Layer 4 of a small transformer language model trained on English Wikipedia (8 layers, counted from 0, width 64).
A neuron's activation on a vector x is GELU(weights . x), where the dot is the dot product.

Input weights of the MLP neurons that the questions are about. A number n stands for n times 0.0034.
n6: -15 -14 -2 -18 -24 -13 -14 -6 -37 8 0 -53 36 -18 -28 -13 -55 15 -6 -23 11 -23 68 -8 20 -51 41 2 2 35 19 -45 2 -31 -45 0 -20 -6 8 54 11 22 -2 9 6 -8 0 35 33 15 -50 8 -21 -22 15 31 28 21 -19 3 21 30 -2 -12
n13: 5 1 -8 23 75 -13 24 8 -9 -12 3 -29 -29 -3 -41 -51 -2 36 -10 13 31 -13 -10 33 23 20 -39 35 77 34 -17 13 -20 -28 53 -8 -23 -6 -27 -26 -19 -26 -21 21 -6 -60 24 -1 -37 6 -25 19 21 -13 -35 -19 6 -4 -3 -26 12 -11 -20 -12
n19: 9 33 34 25 -1 -58 -39 -61 -19 -13 36 28 50 -30 2 0 -15 -28 -29 0 -5 25 -28 22 13 -15 8 20 42 30 -49 -16 65 11 -34 -13 -10 48 -18 -13 -10 -40 27 34 -59 39 -22 -5 -15 23 6 -6 15 -26 -19 16 -39 0 6 29 -5 -2 31 14
n23: -1 19 11 6 -36 26 9 12 -34 -79 -29 4 -26 -31 8 7 5 32 -29 4 -8 15 6 -8 58 11 -10 27 8 -19 -11 41 -2 34 21 -5 11 44 -35 14 14 -50 -36 23 -19 -6 -36 -1 32 31 16 48 7 -8 -12 -15 3 -3 -17 -45 47 53 13 47
n29: -37 25 1 19 2 -12 -26 -21 -12 5 -14 -46 36 -18 -19 41 48 -35 -8 -4 -1 -32 27 -25 14 -38 -42 5 -5 29 0 22 -5 31 6 11 -25 -10 9 18 18 34 34 37 -32 -43 -22 39 -18 42 -9 2 28 20 2 37 38 -12 12 1 -11 9 -23 28
n31: -7 9 34 40 -28 -94 -34 -10 11 -50 44 -23 -33 22 -12 38 15 -19 31 -17 -13 32 11 3 33 42 -31 16 33 38 -19 27 46 35 -4 -28 -16 -54 13 -20 38 58 -1 58 -19 -26 -11 -8 -16 12 -6 12 9 -21 -10 28 -6 -10 1 8 38 -42 -21 13
n32: -9 20 64 0 2 -3 -29 0 -60 -40 15 23 40 7 -1 -37 -12 -56 2 -54 -7 -3 17 -1 9 46 -63 -23 54 -17 5 12 19 -45 34 -11 -14 4 -33 16 7 54 9 46 -45 8 53 -39 -4 0 18 -14 8 56 62 7 -54 28 45 -10 25 0 21 14
n43: -23 0 -12 -39 -20 0 31 2 42 -31 -29 -21 10 -2 -23 -41 20 4 -10 -12 28 -18 -7 -10 -10 28 -46 -61 9 -19 -30 15 -8 -19 2 -7 12 66 -11 16 10 -31 25 -34 15 51 10 -9 -4 46 -1 8 21 40 10 16 -6 -21 29 -42 -2 -8 18 -7
n48: 11 30 -12 -15 -42 38 43 -29 -9 -6 17 25 10 19 -19 -4 -20 12 -9 -3 37 14 24 -50 27 -1 41 -21 -42 -13 -21 -14 -10 3 6 6 45 -17 -49 10 -9 37 -9 11 -25 -24 8 39 32 39 11 -21 7 -13 33 0 -33 3 16 7 11 15 2 -19
n51: -17 -20 24 -23 16 10 -19 6 -52 19 -24 -14 1 17 -2 46 -51 0 -5 -16 23 -15 -8 15 3 17 9 44 43 -13 -19 -7 -1 -18 -19 5 -34 15 -21 4 43 9 -23 4 16 49 -46 -43 16 28 -12 0 -43 -4 -5 24 1 12 18 -33 6 -44 31 -16
n56: 8 -30 8 33 40 -6 -22 -54 -2 -11 27 16 -12 6 -12 -58 27 43 43 -14 19 18 -11 8 -4 60 -37 -7 26 29 -30 -1 49 0 -26 4 35 -2 -5 -28 27 -1 0 23 5 3 0 -80 -10 53 33 13 -1 26 -2 -16 1 35 46 5 6 -35 70 31
n60: -31 -38 -1 -17 45 -8 -48 -10 11 26 -39 -20 20 -4 28 -6 44 -8 -21 3 -25 -30 53 7 24 12 -1 -17 -5 -28 8 -16 24 -47 -13 -15 0 -6 -40 -29 36 6 33 -14 -3 13 0 -18 20 10 -27 -5 26 -45 -6 -15 11 -23 -20 2 13 0 8 -17
n62: -22 -12 -30 -1 14 -4 7 2 -25 -17 -4 -12 37 -7 -21 10 -3 38 5 -33 -2 -14 -22 10 1 24 -30 -38 37 -24 2 38 64 -8 19 -18 -32 -16 -43 14 -11 -2 30 -48 -70 26 -24 -24 53 -7 24 3 -44 -31 -2 19 -33 -4 -13 16 -6 -14 22 -19
n64: 64 -23 36 -29 19 -2 25 -3 -23 -20 -5 -12 9 -8 -23 -65 37 1 -24 3 31 0 35 -28 31 -27 11 18 -12 -41 47 49 41 -26 18 2 59 50 -11 -27 -10 -17 -51 22 -13 14 -63 -15 -42 34 -53 2 43 -26 8 15 24 24 4 -54 15 -20 26 31
n69: 2 28 -2 -49 -12 -3 -26 36 -18 0 -71 -6 11 22 -4 -45 -10 -7 -30 -55 -15 -19 4 15 24 -20 3 -21 24 48 9 -3 10 13 -32 26 3 39 9 30 15 -55 12 44 -29 3 -13 13 8 -23 27 -10 -29 3 35 -15 3 -40 2 28 3 -5 -27 -2
n73: 22 65 -33 -33 69 -20 9 -68 16 -15 1 -7 -43 52 8 -34 12 33 12 -36 -4 1 45 65 -22 34 26 -54 2 -3 -5 42 -8 -1 25 1 0 -27 -26 -5 -5 9 -19 26 9 -9 18 -32 -7 21 26 30 36 -23 26 2 -3 4 28 0 -38 -15 10 -29
n85: 3 48 -13 -7 5 -77 -4 27 20 -24 0 7 -36 -18 -87 -1 65 21 57 2 -22 -8 -14 28 12 -32 13 9 13 -9 18 -12 7 4 36 14 -22 9 -48 -57 -38 -11 -24 29 21 -24 -36 25 36 10 -4 24 6 -14 8 6 53 8 22 26 5 20 16 -9
n87: 10 3 -20 16 4 24 -1 32 3 -51 -27 -12 -48 -15 -30 10 10 20 48 -60 3 -38 14 11 -8 -19 -26 12 -39 1 21 42 4 -2 3 17 4 -18 20 35 -6 1 -11 1 -27 4 1 14 -15 -21 -47 17 -4 3 16 19 -22 -3 62 -4 16 13 -3 19
n89: 19 -14 19 -8 30 3 -20 3 26 -12 -18 -24 13 24 -1 -9 22 -13 -4 14 53 -46 -14 -5 33 26 12 -15 -4 10 0 49 9 -21 4 -5 -19 1 1 11 -20 -9 -17 -15 -43 -22 51 -25 -19 8 -5 -17 -15 -5 20 24 25 -15 -5 -38 26 -48 -4 -29
n91: 1 -2 -7 -10 -6 11 0 4 28 -17 -23 -16 -14 -17 12 35 3 -3 -50 16 13 -15 40 -18 48 -12 33 -21 38 -6 57 -8 -25 -9 -45 -19 -2 -41 20 26 21 19 -19 -26 -15 -47 12 19 11 22 4 14 -29 18 27 -7 20 -21 -6 -8 38 -21 17 19
n104: -8 -8 29 33 24 6 -3 -46 -26 -4 25 24 27 9 28 -33 -20 -15 -5 38 40 -44 5 -15 -8 14 -12 24 13 11 23 -1 17 -9 -9 -60 8 -15 -25 1 -3 0 -11 21 -19 -10 24 -1 38 -7 26 -2 -1 10 4 26 -29 62 72 -8 37 -30 8 24
n105: -47 -8 -10 23 -9 -4 -1 12 -48 30 -13 5 2 47 -10 -2 -13 7 1 -7 29 5 -12 -17 20 -10 -4 -28 19 26 -26 -10 9 -14 9 0 -33 4 -19 4 0 -37 7 7 -20 20 -49 11 -35 -13 0 -6 8 -2 -24 0 -10 -8 -19 -11 -9 1 -20 -5
n107: 2 -33 -32 18 -12 36 19 -5 -25 -14 -25 3 -39 24 3 2 15 -13 11 -8 -12 18 6 -3 26 27 -31 37 -25 -30 72 -29 -7 -2 -8 4 -2 18 20 45 -27 15 28 -42 3 -15 52 -8 -22 -29 11 -2 12 11 1 -16 -22 23 36 4 23 0 12 -15
n108: 15 13 -7 -57 -36 -59 2 32 -9 -36 0 -21 -38 -32 -32 -4 47 -21 -34 -15 -12 5 -30 -18 37 46 -18 6 23 -2 -10 -23 8 -12 -19 9 -12 93 28 -1 -33 28 -56 30 -28 5 5 19 -35 5 13 12 3 31 51 -3 -24 -24 29 34 14 1 49 39
n109: 3 -14 25 -22 1 6 -49 10 54 -7 -31 23 -25 4 -18 29 -19 43 12 -11 -18 -2 -16 28 -45 43 -13 4 29 -31 0 -6 -10 -25 38 -25 23 27 3 0 21 -42 -1 10 -31 -35 4 14 3 18 -7 -39 -35 5 25 -3 -11 -5 -1 18 -19 11 -44 17
n111: -3 -14 6 -8 0 37 18 -9 -5 -34 -21 27 34 45 -17 -32 -21 26 19 -20 9 8 27 -26 -24 30 -41 8 -9 -11 36 -43 42 -22 -39 15 24 32 20 32 -7 -6 -5 -8 -42 -15 18 -13 -5 60 -39 4 14 20 -20 18 -2 11 27 10 6 15 33 3
n112: 39 5 -34 -11 22 10 -13 -8 0 -23 1 -19 -4 -30 -21 25 -39 10 -17 20 -34 -38 -21 20 0 15 -3 9 13 41 -47 -4 17 13 -32 -20 1 -30 -35 27 2 -17 50 24 -14 -21 13 12 22 -20 -37 34 14 41 53 9 20 10 -2 13 -27 42 46 40
n114: -10 -10 -6 -37 -27 -20 31 7 -25 -18 -18 19 -44 1 -28 37 -14 31 -2 4 18 14 40 -20 45 3 -6 12 10 -14 29 12 18 37 -34 -19 53 -11 -4 -2 -17 18 -16 -12 19 -38 14 -9 1 10 6 -10 15 24 -7 43 -27 5 3 7 62 33 37 13
n117: 47 -2 -23 -8 8 10 26 -4 -7 -36 -29 -23 25 -25 -39 -45 -47 -45 -19 -33 -14 -14 20 -33 11 -29 30 -8 -9 10 18 23 9 0 -27 -18 12 -22 12 32 54 59 -27 -1 -16 12 -32 -3 6 35 11 41 4 -17 38 10 36 17 31 -21 1 -1 1 20
n120: 11 -14 3 26 -3 -78 -4 6 -35 -22 -21 -36 31 -2 2 -49 -7 5 -27 -6 17 14 24 -9 10 -15 -13 23 -48 -22 45 11 35 -7 12 14 -3 16 -17 19 -5 -32 -33 -22 -27 -30 -33 5 -20 -6 -6 17 29 -39 -3 -20 -8 -42 -10 -17 -13 19 57 16
n123: 22 -16 41 -5 -15 3 27 -14 -43 -32 4 -8 -8 11 -35 -39 -6 -4 -30 31 54 16 -27 -18 20 35 -4 13 40 7 14 10 3 11 4 30 35 -20 14 -8 47 -22 -25 30 22 2 -7 -18 5 30 17 40 1 -29 14 35 49 53 -5 6 30 32 12 -17
n124: 8 -4 -12 -13 10 -15 26 -22 19 12 -13 8 -26 31 -3 44 -20 -29 41 -39 -6 27 -32 26 9 12 7 -21 -19 -2 26 0 -19 33 22 29 26 -28 0 -5 3 -10 43 -22 12 40 4 -35 -16 -9 -10 -9 27 -5 -4 5 -23 -13 35 -11 -18 -12 8 24

Each question shows a token from some text and the vector x that enters the MLP there. A number n stands for n times 0.057.

"'": -25 21 32 -4 13 17 21 13 -11 -7 -15 58 8 13 -21 -10 15 -11 5 38 2 30 -60 1 6 -28 24 2 -9 19 16 29 -14 -16 -4 -2 2 3 -22 -6 -16 8 3 6 41 -17 -24 -12 24 30 -22 -25 -3 -33 -9 -4 27 -5 -9 -15 -11 6 18 10
Which neuron lights up most? n85

"rit": -12 0 37 -36 -10 -10 35 40 5 26 12 28 29 -10 4 8 9 -32 20 -24 -30 27 -22 -13 -1 14 8 -19 -7 8 16 -11 -11 24 -2 3 -7 -12 -5 -8 -13 -17 16 -14 -7 -9 10 4 30 27 41 -28 -31 -32 -4 -5 6 -15 -40 4 4 -31 -2 4
Which neuron lights up most? n62

" Emperor": -20 2 -32 10 -16 13 47 -18 0 67 -4 2 -3 -9 8 -9 -10 -7 5 43 -27 28 -14 -43 -29 -26 8 -12 6 31 -7 -17 14 -9 12 -16 23 4 -20 -9 -23 5 -4 7 15 -24 -5 27 1 18 -7 -19 10 -13 -12 -10 2 5 12 14 -5 -47 -15 -24
The two highest activations, in order: n48, n105

"ed": -22 10 12 -14 -9 11 1 -15 18 33 8 -35 30 -18 9 -27 -26 -26 6 65 -24 -2 -21 19 -3 -29 19 12 -20 13 -17 22 -18 0 41 -6 -3 -39 5 -24 1 16 -20 7 4 -24 -20 9 0 1 -16 -19 -41 -4 -8 20 8 -7 -14 -26 -16 -12 1 -7
Which neuron lights up most? n29

" Stud": -8 -32 4 -35 -10 1 30 21 -18 49 32 6 15 -22 35 19 -26 17 35 9 -39 10 0 -40 -50 28 27 -17 -8 25 -5 -7 -37 13 12 -15 -4 9 -10 -8 8 -13 18 -23 13 -19 10 10 8 5 -15 -4 11 3 15 24 4 -9 5 8 -11 -11 -20 -33
Which neuron lights up most? n109

" Jr": -12 -28 8 -12 -25 37 -15 19 9 13 20 42 -37 11 23 -4 -29 -7 24 3 30 3 7 -3 -42 -6 -24 -5 -9 46 41 7 -48 -1 -4 13 -4 -11 -13 18 6 -15 -19 -26 18 -10 5 13 -10 -21 -31 -10 -6 6 -3 23 -32 12 -5 -25 -3 -21 -8 -2
Which neuron lights up most? n87

" 1988": 25 -21 -6 20 -16 12 -9 16 3 35 7 -22 -16 -14 23 26 9 -8 3 -10 27 9 20 -24 -7 0 -23 -15 -2 42 33 30 -38 -13 6 20 -15 -34 1 20 -25 9 -39 29 0 -4 -4 -15 -23 -28 -30 -3 8 -19 -18 -2 -31 -20 20 8 -29 -26 24 10
The most active neuron and its activation: n87, at about 1.5

" Roman": -24 0 0 -5 3 35 40 1 -6 35 1 39 -6 -22 4 10 -19 15 -48 36 -36 38 -10 -10 -26 0 2 -29 24 6 -6 6 17 0 19 -24 19 -20 -14 8 -7 -8 3 -4 -5 -3 -16 -8 33 -9 17 -28 6 3 -16 -20 -37 -7 11 -2 7 -46 -17 4
The most active neuron and its activation: n62, at about 1.2

" R": -14 2 14 12 -18 55 13 -1 9 34 6 46 -18 25 31 0 -56 -9 6 9 -5 19 -10 -22 -40 31 -1 -20 1 14 7 -9 -2 -1 16 -11 11 -22 -12 -10 -5 -42 -17 -27 19 -4 4 11 1 15 19 -34 5 12 14 18 3 7 -34 -17 -14 -17 -31 14
Which neuron lights up most? n109

" and": -4 16 3 -13 -25 16 -13 -2 -25 37 10 -17 39 -21 5 -26 16 -28 -30 22 -12 13 2 11 3 -19 -9 14 -9 -4 15 31 -13 2 24 2 -53 21 -2 -26 -15 -4 -30 10 27 -2 -2 -4 -33 16 -24 -24 4 21 0 -13 -12 -7 -2 -27 -52 -14 -1 12
The most active neuron and its activation: n64, at about 1.6

"=": -1 -2 3 24 -15 4 -10 -19 12 9 -19 13 19 -5 14 29 46 -16 17 37 -8 23 -10 -14 -25 -7 -7 13 29 39 12 -3 47 -1 2 -9 39 24 -6 -21 23 -12 11 -3 22 -9 -3 -35 7 -9 18 -33 -41 14 7 -31 -6 6 -8 -19 -7 -17 -3 -11
Which neuron lights up most? n56

"-": 24 -16 -24 9 -12 23 4 11 8 33 -7 -20 4 -15 41 -33 4 -30 -8 5 -38 -1 0 7 -25 -5 2 25 1 -4 5 0 34 4 -13 1 25 10 -21 1 1 3 -25 -4 29 -11 -24 21 -37 44 15 -33 9 -12 -27 -21 20 -3 4 -47 -18 -21 -7 9
The most active neuron and its activation: n64, at about 2.1

"uch": -8 6 3 -17 13 21 21 24 1 47 21 -23 32 -16 14 -36 -21 -20 0 -7 -30 2 -10 -18 -11 5 16 -18 -24 47 -11 30 -2 -3 -10 -31 -25 -55 -2 41 25 4 -21 40 13 7 2 14 16 28 13 7 -12 1 -3 0 -20 -16 -6 0 0 24 -12 9
The most active neuron and its activation: n117, at about 2

"\n\n": 7 -17 11 34 -4 21 -50 8 7 20 5 -4 26 -6 11 10 8 -7 -11 24 1 25 -22 -7 12 -14 -22 -3 25 43 -3 -42 31 -37 21 10 12 21 -18 -3 7 -4 -11 9 27 -18 9 -30 -34 24 0 -33 2 -11 -9 -36 -13 17 -20 -17 -11 -22 23 -9
Which neuron lights up most? n56

" \"": 13 0 -1 -3 35 17 10 10 -1 39 0 13 -2 20 17 -38 -14 -31 -5 40 7 35 -41 -1 10 12 7 11 -2 40 13 23 9 -21 -15 -18 -19 6 -19 2 0 -26 -24 17 25 -33 16 -26 -3 45 6 -2 -24 -32 -8 17 -9 -11 -23 -11 -7 -8 14 -20
Which three neurons fire most, strongest first? n13, n89, n123

" Kit": 14 3 -23 5 -5 32 22 -13 -14 32 -10 -14 3 -12 4 24 -41 -8 -1 -20 -7 42 -3 -17 -5 -26 -19 -21 34 -10 34 -32 0 -12 25 5 2 6 5 0 -25 12 -16 -54 -35 -7 -17 8 -16 31 11 -35 15 19 4 -26 -3 8 -4 9 19 -42 -4 8
The most active neuron and its activation: n107, at about 1.3

" year": -10 3 10 2 14 27 21 1 -12 6 13 10 -44 -2 -29 23 -3 -2 -25 52 -9 8 9 -17 -36 30 2 0 -12 26 -5 51 -37 -2 -2 -21 -8 -21 10 6 4 49 -24 29 36 -10 4 -12 11 7 19 -20 16 -25 -27 -16 -3 -8 -18 -1 -31 7 -5 -8
Which neuron lights up most? n73

"cast": -54 2 21 -16 -4 -10 52 12 13 10 39 -9 -12 -9 21 20 -16 10 -10 27 -26 30 -11 17 -13 -30 14 37 15 25 10 42 -19 -5 3 -5 -28 -31 -9 -5 2 5 -22 8 29 -12 -21 -12 36 14 8 -23 8 -15 -25 7 8 7 -28 -3 15 3 14 0
Which neuron lights up most? n31

"O": -1 -31 -10 -19 -30 20 12 16 21 44 26 39 -4 19 10 -3 -12 -5 -2 -11 -28 17 12 -30 4 -31 9 20 -2 6 20 -29 -4 14 -28 -22 -15 -26 -4 -24 -15 -21 -48 -1 33 -8 -1 3 19 4 -4 14 -20 16 -30 -10 -11 -6 -1 -33 -34 35 -8 12
Which neuron lights up most? n114

" emp": -32 24 25 -10 -4 7 25 -1 -16 -26 -23 15 17 -11 16 23 -37 0 -14 11 -42 33 -5 -12 -37 43 4 -3 -14 14 20 -6 -28 -14 1 -19 -36 -10 5 4 6 -16 -19 -12 9 -15 0 -25 62 -3 11 1 8 -20 -9 -31 0 -9 -28 -5 12 -17 7 8
Which neuron lights up most? n23

" not": -25 18 11 -33 -26 7 -23 18 5 24 -10 -21 30 -26 7 5 -19 -49 -27 38 -41 17 -9 12 -1 9 -9 -8 4 19 2 27 -26 -2 -9 6 -16 -16 -6 -18 9 -31 -24 58 19 -14 17 -21 -42 -4 0 -25 -16 5 -1 -8 -14 -1 -11 10 -13 -4 -6 21
Which neuron lights up most? n69

" worth": -2 7 14 -23 -14 19 0 16 5 -7 22 -11 0 -33 9 0 -13 -17 -19 45 -6 7 -10 -4 -10 -8 25 10 -23 28 -4 32 -38 -15 -15 -8 -8 14 -21 -16 25 -8 -12 44 30 -23 -13 -11 14 57 4 -33 1 -11 -13 -8 15 -12 5 -10 -35 2 40 18
Which neuron lights up most? n23

" it": -9 24 6 -15 -26 22 1 7 -26 3 37 -27 16 -8 0 -13 -5 -39 -13 33 -29 12 8 3 -16 51 -9 -15 17 16 -10 30 -46 -27 22 -9 -15 5 -5 -1 -3 -4 -16 37 45 -18 28 1 0 40 -4 -24 -10 -21 -11 7 -1 2 -9 -14 -30 17 -6 0
The most active neuron and its activation: n32, at about 1.4

" an": -24 20 45 9 -35 25 -6 15 9 -18 17 47 26 -10 58 19 -23 -10 -25 33 -46 10 16 1 -20 30 8 14 -17 15 6 19 16 -17 11 2 -29 -10 -7 10 -9 19 19 11 13 10 0 -35 14 18 8 -13 25 9 1 -2 -22 1 -13 -18 11 -8 0 -8
The most active neuron and its activation: n32, at about 2.1

"cy": -25 22 -8 -7 0 26 16 -6 -22 34 0 5 22 -26 -5 6 41 20 -6 40 -38 16 -4 -3 -2 -24 20 -8 -10 19 7 13 -5 -7 6 -23 -3 -32 -4 -18 -15 21 -21 -12 35 12 17 -6 -7 6 -21 -15 -7 -62 -20 3 -19 0 38 -24 -20 -11 -15 -29
Which neuron lights up most? n60

"ac": -36 15 -1 -20 -3 3 17 20 -10 5 18 41 5 9 14 2 -22 13 3 8 -38 25 7 -47 -15 7 27 -13 21 -14 12 3 -11 35 18 -5 30 -10 -22 -35 -12 5 26 -25 28 -6 1 -10 37 -3 27 -13 -2 -40 -18 10 1 -1 -28 -11 -3 -31 -8 -25
Which three neurons fire most, strongest first? n48, n62, n114

" academic": -16 -3 18 6 0 6 15 -5 3 16 5 35 -29 -8 -1 35 2 6 -26 62 -50 9 -15 -2 -31 30 9 -8 -2 22 -12 62 -28 -11 11 -21 -10 -29 -20 -10 -7 20 -7 36 15 -12 -3 -21 28 2 9 -18 1 -19 -11 -3 -9 2 14 4 -12 -18 -25 2
The most active neuron and its activation: n31, at about 1.1

"\"": 4 12 -29 4 13 22 -16 -26 16 44 -4 20 13 -4 21 -11 14 -6 -11 36 -6 25 -19 -14 3 8 10 -11 -19 51 26 42 -5 -14 5 -31 -27 -12 7 20 -24 1 -40 -5 30 -25 -1 -31 0 31 -14 -9 3 -21 -10 -33 -3 -9 -7 14 -22 14 9 -21
Which three neurons fire most, strongest first? n73, n89, n13

" later": -9 15 3 -10 -34 19 -13 -4 -25 50 -22 -34 4 -6 12 -18 14 -13 -17 34 -45 21 -7 -5 3 16 -18 -13 0 4 11 -3 -34 -23 3 31 4 -15 7 4 -28 -11 -51 55 10 -6 20 -15 -24 -17 -3 -7 -8 -16 -13 -3 -38 -12 11 -18 -9 -14 20 8
Which neuron lights up most? n108

"\n": 10 -24 4 45 -20 7 -42 21 -6 50 31 16 4 -27 35 -11 -2 4 8 2 4 -5 -23 9 -18 -3 -34 13 21 44 -6 -14 17 -7 14 18 2 -10 -26 1 -8 -12 -38 -23 33 -13 9 -4 -20 23 -3 -41 14 7 -13 -20 -2 4 -4 -1 -21 -31 3 5
Which neuron lights up most? n56

" U": 2 -34 8 11 -27 31 6 11 33 53 2 38 -1 25 32 16 -32 13 -3 5 0 -8 -5 -2 -36 20 -33 5 -10 14 15 -12 -3 -19 -4 -16 3 -28 8 12 -13 -12 -24 -41 8 2 11 10 12 -2 -52 -9 13 -16 -6 31 -27 20 13 -25 -16 -14 5 5
Which neuron lights up most? n111

" the": -1 -3 8 -7 -13 34 1 -18 9 5 12 10 19 -35 36 8 -9 -18 -73 18 -68 7 -14 3 -11 29 10 -2 15 24 -4 5 25 -36 28 -8 1 15 -14 -2 -21 2 9 4 13 9 -3 -29 10 8 19 -30 3 2 -14 -12 -26 8 -13 -17 -2 -17 -1 -18
Which neuron lights up most? n19

"ici": -42 17 29 -30 -11 -11 43 25 4 5 -6 9 34 3 18 20 11 4 12 23 -18 48 28 13 -8 3 9 2 1 26 20 -15 21 4 9 -1 10 -6 -13 18 -36 -23 -4 -7 8 -30 8 30 19 5 20 -24 -42 -36 -24 2 -15 -12 1 -11 20 13 -7 -9
Which three neurons fire most, strongest first? n114, n48, n6

" that": -2 9 -4 2 10 40 1 -14 -35 38 2 -19 33 -25 -12 -15 27 -17 -50 31 -26 2 -18 -28 13 -8 -3 8 0 2 2 -1 7 -19 27 6 -19 45 -1 -6 -7 -22 -19 32 26 -19 2 17 -32 32 -19 -26 -12 3 -13 2 -20 -11 -21 -1 -21 -18 -11 -32
Which neuron lights up most? n64

"t": -24 32 -5 9 6 26 -22 -1 -3 24 16 41 -12 -8 14 13 6 33 -2 51 -30 21 10 -16 -26 -9 34 -7 20 8 13 12 -9 -3 9 -3 6 -17 -9 -38 -14 33 -45 -30 24 21 -4 6 9 -18 6 -32 -14 -40 -19 7 -1 -18 16 -10 4 -8 1 -4
The two highest activations, in order: n85, n48

"s": 19 -7 -3 -30 16 -15 7 30 1 42 3 26 19 -18 11 -52 -42 -20 -13 16 -16 13 -6 -19 -27 -10 22 0 -10 40 -8 19 -17 13 -19 7 3 -20 7 15 -6 -9 -34 54 38 24 12 7 19 24 3 -3 -27 -2 11 0 17 -8 -2 1 -15 22 -8 33
The most active neuron and its activation: n117, at about 1.7

",": -10 22 -30 -6 -21 6 6 -31 8 39 1 -10 34 -23 29 -12 2 22 -52 50 2 18 -19 -11 -3 1 -7 -4 -18 29 26 21 -13 -9 8 29 8 -17 15 -26 -1 8 -24 -31 35 5 19 -18 -27 6 1 -10 2 -1 -12 -5 -18 -5 5 13 -18 -29 43 -11
Which three neurons fire most, strongest first? n120, n56, n91

" alter": -57 1 11 -5 -27 19 -10 -14 -4 9 2 -31 1 -11 -18 16 -21 14 -4 42 -8 17 -1 2 12 2 -5 -3 -10 -31 -15 17 -8 -19 8 -7 3 -36 2 11 2 -24 13 37 19 -55 11 -4 20 23 0 5 -24 -48 -12 -26 3 7 -16 -23 -16 -1 39 27
The most active neuron and its activation: n23, at about 1.4

"13": 18 -10 -20 -14 2 -6 25 18 1 54 31 26 17 9 17 -28 -6 13 -6 4 4 10 -22 14 -24 -27 42 -7 23 24 -6 6 27 17 4 -22 -7 -17 -20 21 2 -12 -18 38 46 -10 -2 -25 -1 27 23 -10 -18 10 -34 2 9 9 -3 -12 -22 14 -50 22
The most active neuron and its activation: n105, at about 0.55

"die": -12 -3 -16 -13 -21 15 21 15 -7 54 -11 24 25 -3 4 8 23 19 24 7 -31 44 20 -25 -35 -33 24 -3 23 0 -32 -19 25 0 -8 2 13 0 4 8 -5 -1 -26 -20 -4 -3 -41 7 14 23 10 -39 -33 5 -26 0 -22 4 8 12 21 -8 -26 -25
Which three neurons fire most, strongest first? n48, n105, n62